Layer 4 of a small transformer language model trained on English Wikipedia (9 layers, counted from 0, width 64).
A neuron's activation on a vector x is SiLU(gate . x) times (in . x), where the dot is the dot product.
The model reads these tokens: "Prem" "ier " "Division " "of " "the " "K" "ent " "County " "League" ". " "They " "finished " "b" "ott" "om " "of " "the " "Prem" "ier " "Division " "in " "202" "1" "–" "22" ", " "fail" "ing " "to " "win " "a " "league "

The vector x that enters this layer's MLP at each token. A number n stands for (n - 500) times 0.0026.
0 "Prem": 334 374 410 369 484 593 608 396 487 335 712 481 392 642 524 770 464 449 473 532 497 672 378 458 502 651 587 471 516 357 441 542 528 618 563 513 561 486 522 531 658 380 663 386 476 655 484 321 261 466 495 548 379 416 237 500 128 334 794 411 481 422 610 393
1 "ier ": 476 501 421 486 412 535 525 544 447 402 558 361 475 515 517 598 418 503 412 370 446 717 289 481 634 546 531 485 577 590 426 558 443 544 624 550 415 553 526 579 559 651 632 445 457 556 397 464 522 580 559 569 567 462 374 440 46 411 602 488 660 440 499 515
2 "Division ": 403 489 281 351 386 444 570 488 603 562 539 486 512 489 572 529 469 653 443 490 449 734 437 382 694 569 446 403 397 529 331 552 470 557 608 523 313 554 592 535 537 696 561 350 410 591 439 396 603 570 511 673 447 509 385 356 74 483 660 447 545 464 497 399
3 "of ": 409 533 366 578 352 451 489 505 526 409 474 307 611 542 622 578 450 552 412 449 467 574 282 477 521 610 388 566 491 319 468 600 444 423 604 485 447 513 470 568 432 533 563 438 437 547 438 426 583 509 628 496 434 604 297 485 56 409 553 418 571 474 410 575
4 "the ": 482 420 481 519 433 483 499 429 505 514 522 437 516 544 521 614 507 448 411 471 494 608 204 380 551 496 537 521 410 401 511 504 554 600 600 508 476 496 476 481 429 461 507 441 472 534 539 375 464 550 536 503 431 362 381 493 16 462 651 438 517 508 462 511
5 "K": 652 406 257 508 425 372 382 794 465 772 697 510 402 377 680 691 391 714 418 476 495 719 399 270 392 507 353 602 566 384 481 624 484 630 653 465 546 611 557 600 440 442 662 54 578 589 471 579 512 462 484 550 210 368 267 586 345 120 589 465 576 653 439 443
6 "ent ": 411 478 424 490 448 479 422 632 528 549 486 361 640 424 541 455 502 422 454 426 428 557 465 421 667 465 556 505 522 600 438 578 441 580 633 503 495 526 574 527 470 621 494 450 418 513 439 409 555 513 515 629 482 486 429 472 29 391 570 462 603 403 327 520
7 "County ": 464 505 308 391 444 456 549 504 549 390 637 365 607 591 549 417 514 494 418 334 541 575 384 421 649 559 586 422 426 558 365 612 419 510 665 563 340 529 495 443 451 639 538 359 491 560 386 449 495 671 592 595 351 522 405 551 65 409 541 519 623 398 385 504
8 "League": 446 229 171 506 446 458 714 498 615 464 651 487 543 811 556 442 429 640 492 552 558 682 426 424 561 542 595 526 301 321 440 552 457 466 715 578 309 429 653 492 607 719 582 246 485 653 417 436 499 469 492 723 406 571 428 484 180 317 612 530 632 453 451 235
9 ". ": 341 489 394 418 473 555 674 547 519 431 466 423 441 467 601 341 540 484 455 518 455 486 420 499 540 477 456 575 460 552 435 697 641 353 552 620 479 483 576 534 658 334 531 442 577 649 482 333 438 582 618 518 486 622 399 446 61 408 667 555 609 377 582 317
10 "They ": 610 441 491 372 545 389 599 494 645 324 531 503 261 500 604 459 524 525 467 315 361 682 356 478 548 471 474 436 488 524 480 663 514 480 673 544 326 563 542 474 482 591 582 317 417 529 491 424 494 411 432 556 525 442 395 484 62 430 628 458 685 498 561 464
11 "finished ": 372 294 468 535 415 514 733 502 577 398 540 501 516 489 689 485 448 484 364 484 355 654 387 393 608 423 660 473 500 459 483 616 473 480 760 532 502 651 514 409 565 532 595 203 478 684 586 206 512 339 573 442 478 491 473 457 104 454 718 439 500 472 432 575
12 "b": 639 249 207 279 411 465 598 605 602 646 394 509 248 378 654 615 619 654 414 359 560 716 345 278 479 474 541 588 525 359 566 729 617 678 777 563 753 586 486 379 552 518 478 110 473 601 517 536 751 591 662 499 230 447 256 422 409 193 670 445 647 611 372 339
13 "ott": 391 377 254 343 524 563 656 356 552 622 337 558 534 183 711 567 603 512 371 561 506 701 402 625 695 475 537 630 429 463 462 495 669 550 746 604 852 392 668 588 480 669 421 346 532 547 185 464 615 638 652 364 385 445 339 559 448 109 626 224 831 517 348 296
14 "om ": 370 426 471 429 487 447 520 523 548 380 460 466 485 413 562 448 446 476 561 378 263 548 382 480 678 527 455 500 481 647 515 621 577 603 651 529 402 631 534 583 591 666 512 437 422 460 458 407 571 618 463 547 407 592 414 465 56 364 554 488 659 398 354 511
15 "of ": 384 537 406 573 432 477 507 525 524 456 503 347 563 502 638 499 480 572 391 464 388 578 255 515 456 549 405 577 509 282 491 647 446 472 595 461 503 581 422 533 406 475 560 363 539 603 434 404 611 501 617 491 411 564 347 474 50 410 558 394 544 454 421 601
16 "the ": 472 417 498 529 463 484 497 431 513 510 529 444 483 524 522 612 526 443 415 467 451 588 177 387 535 471 534 526 425 419 528 510 546 627 574 527 481 508 497 465 438 458 511 429 482 549 535 364 490 565 528 500 425 349 412 488 16 469 673 435 529 516 451 526
17 "Prem": 274 473 362 405 510 350 620 599 456 761 835 407 632 554 620 788 588 705 510 236 482 593 629 444 540 748 641 319 380 380 392 546 313 543 778 434 605 576 516 642 477 254 626 152 470 705 333 727 494 408 515 506 450 180 353 592 346 258 728 684 540 523 543 432
18 "ier ": 468 464 356 482 418 413 518 523 506 523 617 225 520 420 528 387 501 453 467 249 471 689 312 415 651 513 460 414 593 531 396 497 567 570 586 510 335 605 435 587 575 715 593 400 475 582 424 419 630 584 572 579 439 328 470 411 91 456 703 616 629 410 345 437
19 "Division ": 380 464 308 359 395 454 631 514 701 535 530 485 569 456 546 453 441 679 500 430 403 653 502 373 639 422 521 313 496 565 263 510 447 557 637 489 311 648 599 510 454 639 560 336 489 600 479 425 625 610 463 676 368 523 377 309 89 501 626 539 580 530 450 371
20 "in ": 515 432 427 561 423 524 413 487 611 394 497 363 618 475 613 343 440 591 437 409 362 620 260 390 500 589 475 494 501 273 497 661 470 461 674 594 449 617 503 545 411 485 531 348 430 662 400 444 649 470 665 514 472 535 349 514 85 419 632 436 665 384 436 637
21 "202": 576 550 211 281 415 634 745 507 560 759 798 436 225 726 589 581 282 480 576 540 296 735 426 464 473 499 549 390 410 431 434 802 414 318 707 713 439 700 681 576 698 490 557 390 431 732 545 488 516 436 490 606 410 224 591 437 233 474 512 571 535 497 452 451
22 "1": 476 490 248 584 440 772 682 520 542 582 664 523 360 716 424 545 423 682 607 454 274 643 277 270 291 554 584 488 596 386 509 680 574 372 651 641 237 460 700 625 611 773 577 312 529 527 369 511 500 540 591 517 279 610 570 514 196 339 574 578 699 436 495 293
23 "–": 363 516 413 322 556 548 374 357 384 588 472 643 163 663 556 602 557 452 530 211 480 812 438 310 295 741 499 362 408 389 542 490 370 433 639 667 275 795 593 397 509 296 606 415 432 656 439 354 496 723 590 537 447 587 595 568 176 545 628 546 445 379 282 412
24 "22": 542 426 193 347 405 738 616 621 454 548 690 423 292 652 594 564 351 609 526 605 464 649 309 281 260 352 479 465 419 420 471 701 521 464 634 680 250 440 464 547 715 647 637 288 516 638 388 616 646 523 597 640 279 591 737 651 214 396 449 490 626 559 382 422
25 ", ": 428 544 507 521 536 565 596 425 421 399 496 479 450 360 497 401 467 572 546 389 347 516 532 410 519 522 445 595 496 437 562 628 495 476 638 644 441 645 564 487 628 402 525 405 567 612 524 340 496 586 645 513 405 580 470 481 38 405 707 451 569 421 470 514
26 "fail": 361 392 151 479 522 583 829 412 637 744 523 365 504 379 748 624 762 510 427 427 302 564 561 393 547 612 856 243 419 304 467 646 487 696 819 439 514 398 786 572 661 358 662 260 645 688 342 467 571 442 636 305 292 354 446 581 396 390 484 338 634 329 453 329
27 "ing ": 313 454 382 422 479 438 599 475 524 416 534 495 464 488 634 440 465 472 492 388 386 601 323 439 619 546 588 454 485 527 478 607 580 479 714 521 510 748 534 531 439 609 569 326 380 525 549 359 487 475 507 448 285 630 449 387 61 505 616 517 635 389 410 380
28 "to ": 359 568 492 423 535 537 662 521 553 301 542 502 388 372 656 329 403 472 445 359 462 589 183 532 461 442 338 427 436 197 497 598 419 384 675 393 531 635 495 511 354 558 553 276 323 633 557 395 504 362 534 429 483 418 382 558 101 504 731 391 536 461 439 513
29 "win ": 339 349 372 402 405 457 612 524 554 440 560 382 369 446 652 409 541 514 392 488 462 734 391 456 507 449 476 478 670 504 402 674 467 602 731 460 440 730 597 508 498 603 580 260 400 635 547 412 758 402 523 565 470 568 463 505 108 522 723 502 551 450 294 526
30 "a ": 379 492 415 556 447 461 547 454 531 543 606 418 276 426 652 480 547 373 395 426 349 503 127 343 533 532 582 457 470 501 392 560 420 506 702 526 444 600 459 513 396 562 448 220 515 657 472 452 607 467 550 560 518 480 424 556 75 525 631 568 602 509 404 574
31 "league ": 379 355 364 349 434 492 640 435 566 393 552 346 466 523 627 475 537 659 341 450 423 791 504 356 627 447 536 446 427 558 386 562 407 578 687 455 403 667 577 451 557 609 509 294 410 658 477 419 738 525 533 582 318 582 456 438 93 497 603 401 531 502 420 566

Each question shows the input weights of one neuron of the MLP. A number n stands for (n - 500) times 0.0057.

n121 gate: 454 455 587 430 461 491 494 450 433 591 437 689 519 480 517 528 487 523 456 544 578 552 493 535 574 464 525 440 470 603 649 456 448 387 566 319 411 449 602 451 355 492 626 515 366 348 548 492 472 448 615 529 390 486 526 553 656 427 560 426 527 484 554 514
n121 in: 650 484 588 483 366 572 556 461 461 446 446 403 516 559 494 435 563 442 522 367 445 381 564 498 503 459 569 519 601 618 557 435 465 481 581 576 529 522 555 422 683 611 475 558 414 606 474 526 539 514 477 524 504 468 566 572 556 457 674 497 488 429 587 460
Its two highest activations, in order, are on tokens 15 "of ", 3 "of "

n33 gate: 400 506 557 577 516 583 364 448 438 356 519 579 472 615 709 440 484 610 440 625 527 505 511 548 469 533 491 505 588 292 594 371 598 453 602 591 349 415 469 387 356 476 438 508 548 571 424 582 439 587 508 532 492 411 591 466 507 501 432 535 643 531 623 380
n33 in: 508 586 501 515 421 461 545 575 617 418 514 594 524 380 480 356 548 464 459 453 650 492 413 452 407 547 509 419 573 457 553 570 386 530 533 528 678 555 477 454 455 570 366 441 497 582 503 477 610 537 405 477 494 444 410 327 418 481 477 397 336 558 516 585
On which token does it fire most, and how strongly? 20 "in ", at about 0.87

n111 gate: 572 391 597 467 534 538 622 434 518 455 576 447 552 471 565 458 708 437 498 468 660 604 554 585 531 547 544 763 519 476 522 592 579 519 305 577 464 521 620 437 532 489 483 425 570 386 525 456 442 726 630 496 539 683 421 444 526 558 527 369 606 516 380 566
n111 in: 483 469 536 504 422 534 498 641 374 527 418 522 374 576 514 386 555 497 446 552 556 420 609 397 470 430 446 588 366 594 566 559 438 503 588 335 516 520 495 522 539 562 403 429 454 531 547 396 583 466 415 551 523 407 427 556 385 506 478 524 529 585 612 513
On which token does it fire most, and how strongly? 12 "b", at about 1.6

n56 gate: 631 459 620 501 495 520 563 494 447 441 544 405 516 568 539 550 513 542 477 515 462 367 381 543 481 526 441 540 654 508 403 302 539 435 479 460 527 486 437 502 512 522 371 458 565 503 578 484 368 800 432 502 622 431 488 561 372 382 576 459 558 493 463 599
n56 in: 406 428 333 354 532 528 576 451 512 474 478 451 593 568 386 342 450 406 385 652 559 485 580 456 622 552 474 462 606 542 561 674 436 573 455 579 524 433 530 472 598 511 506 476 444 467 497 449 533 429 473 585 440 522 477 603 431 599 448 640 454 551 491 424
On which token does it fire most, and how strongly? 7 "County ", at about 1.1

n122 gate: 507 415 420 448 430 512 488 465 504 533 576 467 444 457 429 581 450 360 494 487 525 345 527 507 535 475 589 619 455 505 422 372 539 627 453 528 669 379 439 561 570 453 520 512 574 578 523 419 429 474 484 509 450 541 502 475 526 459 501 513 430 430 359 560
n122 in: 429 422 454 505 479 524 359 386 469 413 447 504 572 394 525 463 500 512 434 445 530 354 513 476 416 419 585 434 480 493 447 644 482 485 496 447 485 434 359 394 443 564 562 432 440 646 374 560 394 493 526 524 563 536 443 330 396 481 510 478 591 585 558 559
On which token does it fire most, and how strongly? 0 "Prem", at about 1

n62 gate: 494 438 439 499 529 439 429 501 356 360 557 454 393 482 350 505 457 495 550 569 633 578 508 558 719 355 577 437 392 479 520 416 538 498 517 596 488 465 453 521 546 360 395 563 409 446 531 556 455 375 500 608 429 596 480 518 356 536 417 537 525 657 649 420
n62 in: 541 707 453 416 393 601 474 414 662 524 486 479 563 575 491 512 590 487 493 510 434 485 480 437 354 641 440 600 529 586 595 441 556 461 529 522 460 499 650 658 647 471 508 498 628 524 470 534 556 552 569 749 459 489 523 484 575 543 570 312 464 465 308 484
On which token does it fire most? 24 "22"

n32 gate: 436 491 442 521 431 639 508 616 636 467 432 582 576 416 512 447 524 356 450 482 502 381 595 421 445 401 406 625 603 445 502 527 553 594 407 381 585 555 391 574 472 531 483 441 437 536 649 449 511 530 409 576 436 598 534 490 572 471 493 518 478 388 594 288
n32 in: 418 487 457 493 528 563 619 513 461 462 524 555 455 521 521 430 475 556 308 565 470 401 575 638 447 437 428 647 461 481 569 401 551 393 538 511 418 291 540 569 629 582 459 557 543 492 471 550 543 411 359 402 327 465 448 503 380 577 463 468 580 537 587 509
On which token does it fire most? 9 ". "

n87 gate: 531 431 480 551 605 487 502 516 510 515 448 369 426 608 525 414 409 518 589 570 369 540 530 465 714 413 471 430 499 474 411 471 506 454 360 427 502 497 345 522 407 467 651 627 586 563 591 528 552 496 642 514 623 374 512 438 575 341 371 496 443 319 365 574
n87 in: 485 506 465 455 568 364 376 662 545 517 510 623 551 526 499 435 391 534 381 405 438 557 515 538 411 510 457 444 701 545 507 506 406 556 585 555 443 431 551 522 510 430 420 546 543 587 432 370 614 443 374 375 650 685 592 551 561 541 553 511 486 596 465 444
On which token does it fire most? 0 "Prem"

n90 gate: 469 572 531 430 425 496 600 371 483 410 526 472 433 562 393 615 525 672 411 431 510 473 454 620 512 425 549 419 494 529 489 426 515 486 428 467 441 563 585 475 580 433 468 472 402 490 530 508 425 579 498 320 477 490 413 403 605 636 416 566 520 576 591 393
n90 in: 505 473 576 478 411 442 493 550 635 501 385 452 491 507 479 529 491 461 427 446 390 564 603 404 620 410 417 507 422 511 435 321 366 459 552 362 640 575 508 432 492 470 500 508 548 543 460 437 574 511 488 548 450 400 719 612 465 521 633 640 604 433 579 555
Its two highest activations, in order, are on tokens 24 "22", 22 "1"

n29 gate: 504 498 519 502 416 555 587 623 409 467 577 361 434 604 535 465 469 458 641 579 401 457 475 464 484 388 422 535 531 440 627 518 502 402 419 645 396 385 491 573 513 444 594 541 405 518 635 397 368 471 486 628 480 526 477 595 592 489 339 552 461 569 552 482
n29 in: 588 470 422 536 490 669 546 492 335 558 405 543 586 552 531 459 536 516 383 464 549 528 615 572 458 375 572 487 550 546 565 520 425 540 471 583 448 481 333 504 594 615 697 522 410 551 484 300 360 537 442 495 528 457 372 532 591 443 408 416 467 604 508 482
Its two highest activations, in order, are on tokens 24 "22", 30 "a "

n37 gate: 419 541 544 649 477 561 598 515 648 462 334 594 432 508 483 325 516 297 437 547 533 498 550 561 459 419 570 643 530 459 587 386 554 344 449 470 640 441 524 655 535 368 523 504 592 568 557 444 431 540 532 422 614 660 588 366 475 433 530 314 465 441 544 399
n37 in: 423 474 460 481 615 437 550 589 411 277 457 572 550 492 478 586 418 611 484 598 589 555 622 421 563 478 625 508 518 598 395 376 578 507 419 485 417 617 600 511 545 668 597 556 502 657 261 562 490 415 455 523 404 353 420 560 454 390 510 487 532 412 431 677
Its two highest activations, in order, are on tokens 13 "ott", 11 "finished "

n110 gate: 489 448 722 387 534 482 478 516 470 480 497 606 457 594 457 367 557 559 427 532 540 570 518 488 451 496 406 536 447 508 532 390 518 521 413 472 490 560 544 461 499 442 469 584 412 582 671 460 585 261 468 449 555 463 416 427 376 402 407 472 489 584 572 674
n110 in: 549 442 647 505 521 606 628 529 608 619 450 427 550 627 531 467 459 439 553 397 445 597 491 564 530 355 369 498 350 510 581 489 610 432 553 545 378 386 388 480 656 514 525 579 267 414 579 496 447 597 514 528 417 531 398 402 571 372 533 505 505 501 517 581
On which token does it fire most, and how strongly? 10 "They ", at about 0.57

n7 gate: 548 459 522 601 558 643 471 491 385 531 474 570 521 470 699 514 315 575 565 399 511 460 601 483 493 525 652 327 544 518 404 348 716 452 291 407 567 539 509 459 472 625 634 512 532 637 493 478 586 464 489 531 602 531 435 547 539 516 533 516 431 533 597 716
n7 in: 535 511 505 479 681 295 493 520 382 477 614 533 422 525 592 612 681 414 451 740 455 508 435 460 557 468 574 478 395 577 445 541 556 446 401 634 611 596 417 524 456 494 440 428 470 499 594 556 600 473 575 401 595 531 421 519 491 336 493 411 472 551 511 406
On which token does it fire most? 22 "1"

n48 gate: 541 476 518 570 464 527 494 564 585 351 532 521 468 587 430 577 452 409 587 379 451 642 558 448 599 526 386 492 520 519 501 512 460 655 375 459 335 541 338 485 577 522 444 442 352 402 496 553 436 493 549 512 473 524 476 383 508 386 551 420 717 455 639 590
n48 in: 563 514 499 578 473 563 492 552 380 284 528 447 440 529 428 639 379 487 467 441 473 654 423 475 342 451 485 602 507 462 527 546 514 602 354 608 594 560 563 651 470 495 427 384 479 531 460 483 395 523 369 371 496 456 548 302 627 420 602 469 434 501 542 430
On which token does it fire most, and how strongly? 0 "Prem", at about 2.8

n31 gate: 509 459 501 558 482 474 604 401 416 354 536 525 551 378 490 403 440 503 422 530 381 385 455 582 469 542 403 583 605 392 420 402 459 400 384 398 559 553 470 395 580 469 439 503 494 523 460 437 484 477 554 568 441 463 353 468 442 407 599 586 441 559 484 509
n31 in: 589 578 488 359 470 536 435 436 439 522 513 481 477 470 562 494 340 615 461 644 308 543 470 507 416 462 466 638 587 550 549 507 470 401 375 408 380 592 443 571 578 495 478 520 608 475 500 460 643 534 497 470 402 555 448 421 593 491 472 492 662 555 403 529
On which token does it fire most? 15 "of "

n88 gate: 585 502 577 514 493 535 455 397 472 495 426 517 442 528 594 487 479 574 482 494 410 507 464 434 444 382 612 431 477 491 517 515 672 458 336 553 476 571 612 441 450 406 519 468 577 471 780 379 554 531 457 507 540 509 374 579 487 382 549 489 555 396 523 608
n88 in: 526 429 514 505 557 412 716 470 491 380 477 617 469 509 478 549 663 549 528 473 447 587 706 488 605 598 562 459 420 556 559 545 458 464 442 524 359 521 503 485 344 345 574 550 553 418 423 532 447 397 451 537 462 451 598 462 450 364 555 363 539 560 563 559
On which token does it fire most? 10 "They "

n8 gate: 525 642 434 602 588 465 415 465 583 384 549 602 490 531 592 421 456 421 543 579 531 465 491 466 535 445 524 585 467 372 385 441 682 555 399 508 564 442 456 605 513 449 531 434 454 473 474 383 366 523 361 502 536 563 518 544 476 336 551 391 603 329 451 413
n8 in: 577 356 730 348 523 583 548 523 471 590 538 547 601 342 475 443 569 600 410 493 566 646 539 476 448 579 498 512 472 560 598 545 602 471 464 463 549 514 372 505 471 522 485 573 547 600 607 481 586 547 634 397 385 488 457 441 499 462 533 510 503 517 472 588
On which token does it fire most, and how strongly? 13 "ott", at about 2.9

n24 gate: 388 514 481 597 551 514 498 492 462 356 665 520 436 381 395 463 444 571 427 457 573 528 452 431 483 290 528 537 506 306 494 458 547 457 474 519 412 515 433 430 539 402 478 592 470 507 484 457 353 508 433 531 586 506 470 344 371 548 576 454 498 491 626 610
n24 in: 532 469 347 531 436 553 479 673 571 391 536 499 555 688 487 650 442 254 637 580 501 523 481 565 551 498 425 581 489 524 588 407 662 581 303 543 655 481 492 482 443 512 675 401 473 501 648 440 465 476 430 503 287 540 491 523 355 443 588 594 454 374 566 493
On which token does it fire most? 0 "Prem"

n4 gate: 458 472 545 533 360 590 445 496 624 443 453 447 518 522 516 443 427 522 402 589 461 598 509 578 627 406 472 500 590 328 570 555 539 533 427 594 501 376 597 533 479 440 455 561 521 418 330 589 327 517 579 612 579 558 540 513 414 422 429 513 473 297 533 368
n4 in: 392 453 466 563 592 541 468 447 361 602 451 551 493 426 700 396 492 455 344 523 481 471 445 359 482 500 512 351 550 519 518 446 639 469 470 503 623 585 626 535 600 398 510 556 510 464 583 403 531 543 495 547 527 395 391 521 461 524 457 619 435 671 538 426
Its two highest activations, in order, are on tokens 9 ". ", 13 "ott"

n119 gate: 613 539 658 337 497 476 627 519 545 363 443 444 448 467 402 497 464 521 512 570 426 512 436 550 566 531 341 350 434 413 529 390 586 433 406 581 438 531 523 571 472 465 586 455 308 417 569 616 472 373 369 640 487 439 394 560 489 566 428 486 536 482 610 522
n119 in: 582 426 497 467 587 507 481 630 306 461 479 509 477 400 316 392 560 583 515 427 550 588 592 655 400 627 521 576 416 566 530 514 362 408 538 420 414 547 521 423 236 427 416 446 501 384 465 579 473 431 540 507 593 512 376 574 498 528 603 551 437 554 518 363
On which token does it fire most? 28 "to "

n83 gate: 654 424 598 512 445 460 640 560 394 490 632 414 349 338 487 450 452 475 565 491 502 465 571 644 540 494 497 452 427 489 613 520 505 470 589 448 575 554 342 527 430 347 475 620 346 453 578 583 464 504 448 583 594 593 482 506 426 516 537 353 499 560 594 484
n83 in: 473 386 469 640 604 463 538 438 542 596 452 442 532 466 601 536 523 501 516 578 600 607 423 519 424 492 640 539 633 490 507 487 596 528 440 372 574 645 439 362 451 429 645 619 613 648 465 573 524 462 472 430 502 538 471 623 594 462 534 654 480 427 431 547
On which token does it fire most, and how strongly? 2 "Division ", at about 0.6

n98 gate: 521 542 511 428 394 508 455 497 352 497 496 463 435 489 486 498 477 414 516 550 519 468 498 446 409 432 461 457 469 464 423 516 530 484 393 421 507 577 571 444 391 565 556 448 377 503 432 525 455 668 410 484 646 616 456 510 469 500 674 504 699 400 609 640
n98 in: 478 464 403 640 513 496 501 434 584 642 586 254 498 525 590 545 427 490 419 481 562 587 483 552 468 485 498 459 389 560 502 490 654 544 400 387 489 560 359 405 532 418 588 546 601 577 489 479 481 506 569 463 502 568 430 416 642 500 580 674 599 415 437 495
On which token does it fire most, and how strongly? 18 "ier ", at about 0.59

n5 gate: 585 357 585 585 545 559 422 452 478 412 497 492 578 466 504 429 644 550 615 591 585 457 550 478 459 500 461 396 473 382 504 467 520 478 576 613 443 634 506 389 441 373 548 609 442 429 624 430 519 595 500 651 385 512 493 538 367 439 481 696 463 343 528 372
n5 in: 436 352 429 640 450 519 548 382 554 509 503 380 476 506 568 351 503 536 458 562 571 456 545 531 461 432 500 462 522 493 333 602 452 426 461 497 509 384 539 467 619 600 420 616 432 662 462 528 395 579 403 536 519 547 273 552 496 382 363 364 491 425 387 530
On which token does it fire most? 8 "League"

n74 gate: 443 400 480 387 499 482 536 421 544 408 526 498 469 414 503 495 504 500 456 583 583 533 696 528 533 366 484 549 374 555 251 474 511 593 369 504 444 266 535 573 456 672 551 593 534 515 323 526 495 672 389 431 492 565 326 446 410 644 367 558 465 320 453 658
n74 in: 480 381 578 472 377 591 655 328 461 591 534 471 467 370 491 510 365 564 532 438 527 464 603 424 548 445 494 588 660 451 413 433 478 383 335 577 451 360 404 480 504 500 403 418 566 439 421 495 452 600 556 530 527 590 399 413 497 591 666 647 517 442 588 492
Its two highest activations, in order, are on tokens 19 "Division ", 2 "Division "

n104 gate: 520 496 520 479 543 557 497 509 586 305 529 579 337 421 527 419 524 503 440 501 593 583 558 547 450 572 385 405 579 445 591 420 575 382 623 419 467 536 450 487 432 419 356 486 496 331 645 417 353 546 453 649 588 366 470 504 381 515 513 296 426 531 647 443
n104 in: 328 471 418 630 531 537 358 475 373 487 632 522 540 494 501 605 622 536 550 579 518 394 493 465 457 495 831 645 597 576 407 654 454 472 536 719 745 371 605 674 494 525 530 476 630 532 504 398 547 617 451 646 491 408 593 463 427 409 475 511 394 402 496 616
On which token does it fire most, and how strongly? 0 "Prem", at about 2.9

n97 gate: 591 441 493 535 598 443 330 499 516 532 497 511 527 588 711 632 433 397 439 472 502 467 513 689 497 401 476 387 514 517 468 492 519 562 578 478 481 474 628 615 556 510 499 469 444 493 541 483 653 551 518 568 414 459 414 506 573 706 405 529 540 503 504 587
n97 in: 478 599 538 533 468 387 656 455 458 498 555 494 527 529 366 438 582 442 478 673 287 347 401 486 514 487 583 580 621 558 514 551 512 541 486 522 506 453 570 551 440 493 424 481 512 416 478 515 518 516 544 464 540 516 544 544 450 379 570 404 442 437 347 559
On which token does it fire most, and how strongly? 23 "–", at about 0.39

n115 gate: 465 414 419 435 559 459 482 495 549 469 399 605 486 476 426 484 434 480 537 488 562 601 545 575 524 564 327 451 494 535 671 462 410 487 586 499 587 532 498 437 514 585 680 474 515 329 401 621 503 606 574 412 556 414 519 481 465 695 483 517 592 468 534 529
n115 in: 626 422 560 491 588 510 515 582 517 397 554 531 516 524 564 340 478 476 446 384 513 468 463 381 539 546 481 497 463 505 542 555 534 440 530 545 504 487 587 471 446 592 581 454 458 403 582 509 489 567 272 524 652 385 523 418 394 529 437 571 505 416 369 490
On which token does it fire most? 10 "They "

n23 gate: 567 458 530 544 530 526 476 403 397 513 632 629 540 391 623 454 678 375 470 542 570 427 587 330 386 399 366 547 491 531 399 479 463 501 469 605 511 581 367 354 522 516 538 515 426 589 611 451 545 613 500 474 574 438 447 570 438 567 427 516 518 556 584 400
n23 in: 397 548 407 559 417 430 591 451 583 460 513 501 535 441 426 456 457 566 486 480 599 519 431 412 550 515 594 428 385 475 597 572 463 670 437 573 438 635 378 515 275 489 476 571 577 577 546 601 573 489 427 523 481 383 530 532 383 471 586 555 418 519 439 602
Its two highest activations, in order, are on tokens 30 "a ", 23 "–"

n81 gate: 522 435 551 661 486 612 525 540 527 438 443 464 555 439 356 564 577 489 488 602 460 542 365 493 568 690 634 447 474 490 541 423 518 593 534 604 594 557 522 554 481 578 583 635 469 486 524 623 464 426 380 584 528 511 689 638 479 506 515 567 585 488 411 524
n81 in: 520 418 437 695 558 547 409 585 385 336 349 461 497 552 441 455 442 449 534 472 593 623 483 646 477 533 497 669 420 381 585 588 447 602 509 492 495 480 411 598 386 565 630 458 579 453 465 504 400 509 529 396 578 521 698 536 460 477 520 600 538 427 461 521
On which token does it fire most? 19 "Division "

n71 gate: 608 543 472 446 486 600 406 597 355 436 560 647 486 544 408 543 526 458 393 450 511 560 467 523 601 394 478 533 567 629 512 497 544 574 460 467 516 534 486 562 605 547 400 471 523 381 601 436 523 505 517 452 522 556 570 373 330 487 395 611 463 436 452 428
n71 in: 573 575 378 628 584 670 578 449 462 338 458 567 475 497 518 592 546 529 410 430 571 472 553 529 478 556 448 497 457 520 430 510 578 594 369 529 663 469 511 447 456 495 382 356 534 458 356 591 435 462 361 466 445 563 603 543 376 573 563 617 263 484 434 552
On which token does it fire most? 20 "in "

n15 gate: 487 366 355 452 509 578 442 536 451 434 544 585 332 495 586 517 522 456 620 559 459 465 553 504 517 610 456 463 526 502 495 490 664 469 478 430 523 591 662 540 614 669 504 539 441 366 518 494 416 488 500 492 559 470 549 501 531 514 567 501 437 491 555 390
n15 in: 494 659 638 550 559 538 467 521 550 520 607 433 532 590 369 541 389 541 473 314 672 554 627 532 477 402 405 494 456 612 532 507 635 478 560 509 503 366 544 455 338 492 440 421 439 543 443 450 598 498 421 469 467 595 476 428 505 503 572 384 550 600 448 400
On which token does it fire most, and how strongly? 30 "a ", at about 0.3

n27 gate: 481 565 577 432 447 544 577 364 517 532 526 458 517 601 490 552 444 379 503 568 458 413 564 616 564 765 561 499 645 542 532 690 627 546 475 393 309 625 514 574 550 500 400 510 484 466 456 400 542 476 601 335 551 484 463 354 480 490 447 586 452 446 528 534
n27 in: 564 354 590 484 278 496 509 487 560 532 487 605 506 573 625 628 580 431 506 444 465 511 443 521 570 545 404 485 399 646 573 556 501 554 564 564 549 384 441 520 473 605 464 580 449 565 575 301 533 511 584 434 587 510 466 496 419 252 386 519 461 471 689 541
On which token does it fire most? 14 "om "

n39 gate: 426 424 498 400 584 405 458 483 544 324 449 594 458 510 482 569 428 446 495 473 478 343 542 402 507 472 497 490 398 456 503 406 451 484 574 456 446 567 562 442 620 487 491 696 479 495 563 485 491 537 553 405 489 494 383 355 489 454 412 421 441 384 590 432
n39 in: 527 535 469 425 542 432 543 577 489 541 479 609 409 514 438 434 589 501 446 382 499 427 691 461 624 491 461 530 455 615 542 510 290 567 570 482 578 656 458 564 608 576 520 652 530 446 546 533 499 410 603 468 643 522 504 470 535 580 506 363 501 589 467 423
On which token does it fire most? 22 "1"

n75 gate: 548 555 574 457 578 605 405 521 612 415 523 396 393 548 406 569 386 441 393 536 567 516 366 470 416 587 482 560 587 460 529 501 435 524 606 497 499 527 539 548 548 511 629 547 499 364 520 474 468 504 423 378 488 580 464 627 455 513 614 524 511 447 574 544
n75 in: 463 360 487 507 433 532 663 521 461 471 459 608 533 465 543 444 590 437 544 598 453 566 494 463 390 394 637 490 471 425 382 524 545 508 398 521 577 531 513 440 357 450 485 575 459 630 531 631 419 410 495 520 511 469 541 545 368 495 561 564 560 386 505 585
On which token does it fire most, and how strongly? 0 "Prem", at about 2.8

n28 gate: 506 404 618 636 388 472 542 521 375 514 550 419 464 410 362 434 427 446 547 568 468 591 500 478 431 440 455 578 559 526 538 571 503 458 418 485 499 479 444 491 588 526 422 534 386 464 537 510 584 559 479 415 497 507 406 575 450 383 510 510 579 492 442 554
n28 in: 570 362 430 534 516 490 497 471 494 580 593 546 454 476 346 438 442 620 519 535 357 510 648 456 611 511 446 538 470 466 424 624 512 528 450 542 534 645 449 418 482 495 453 517 545 554 368 461 445 495 520 485 545 580 460 606 508 498 479 409 509 525 521 362
Its two highest activations, in order, are on tokens 25 ", ", 5 "K"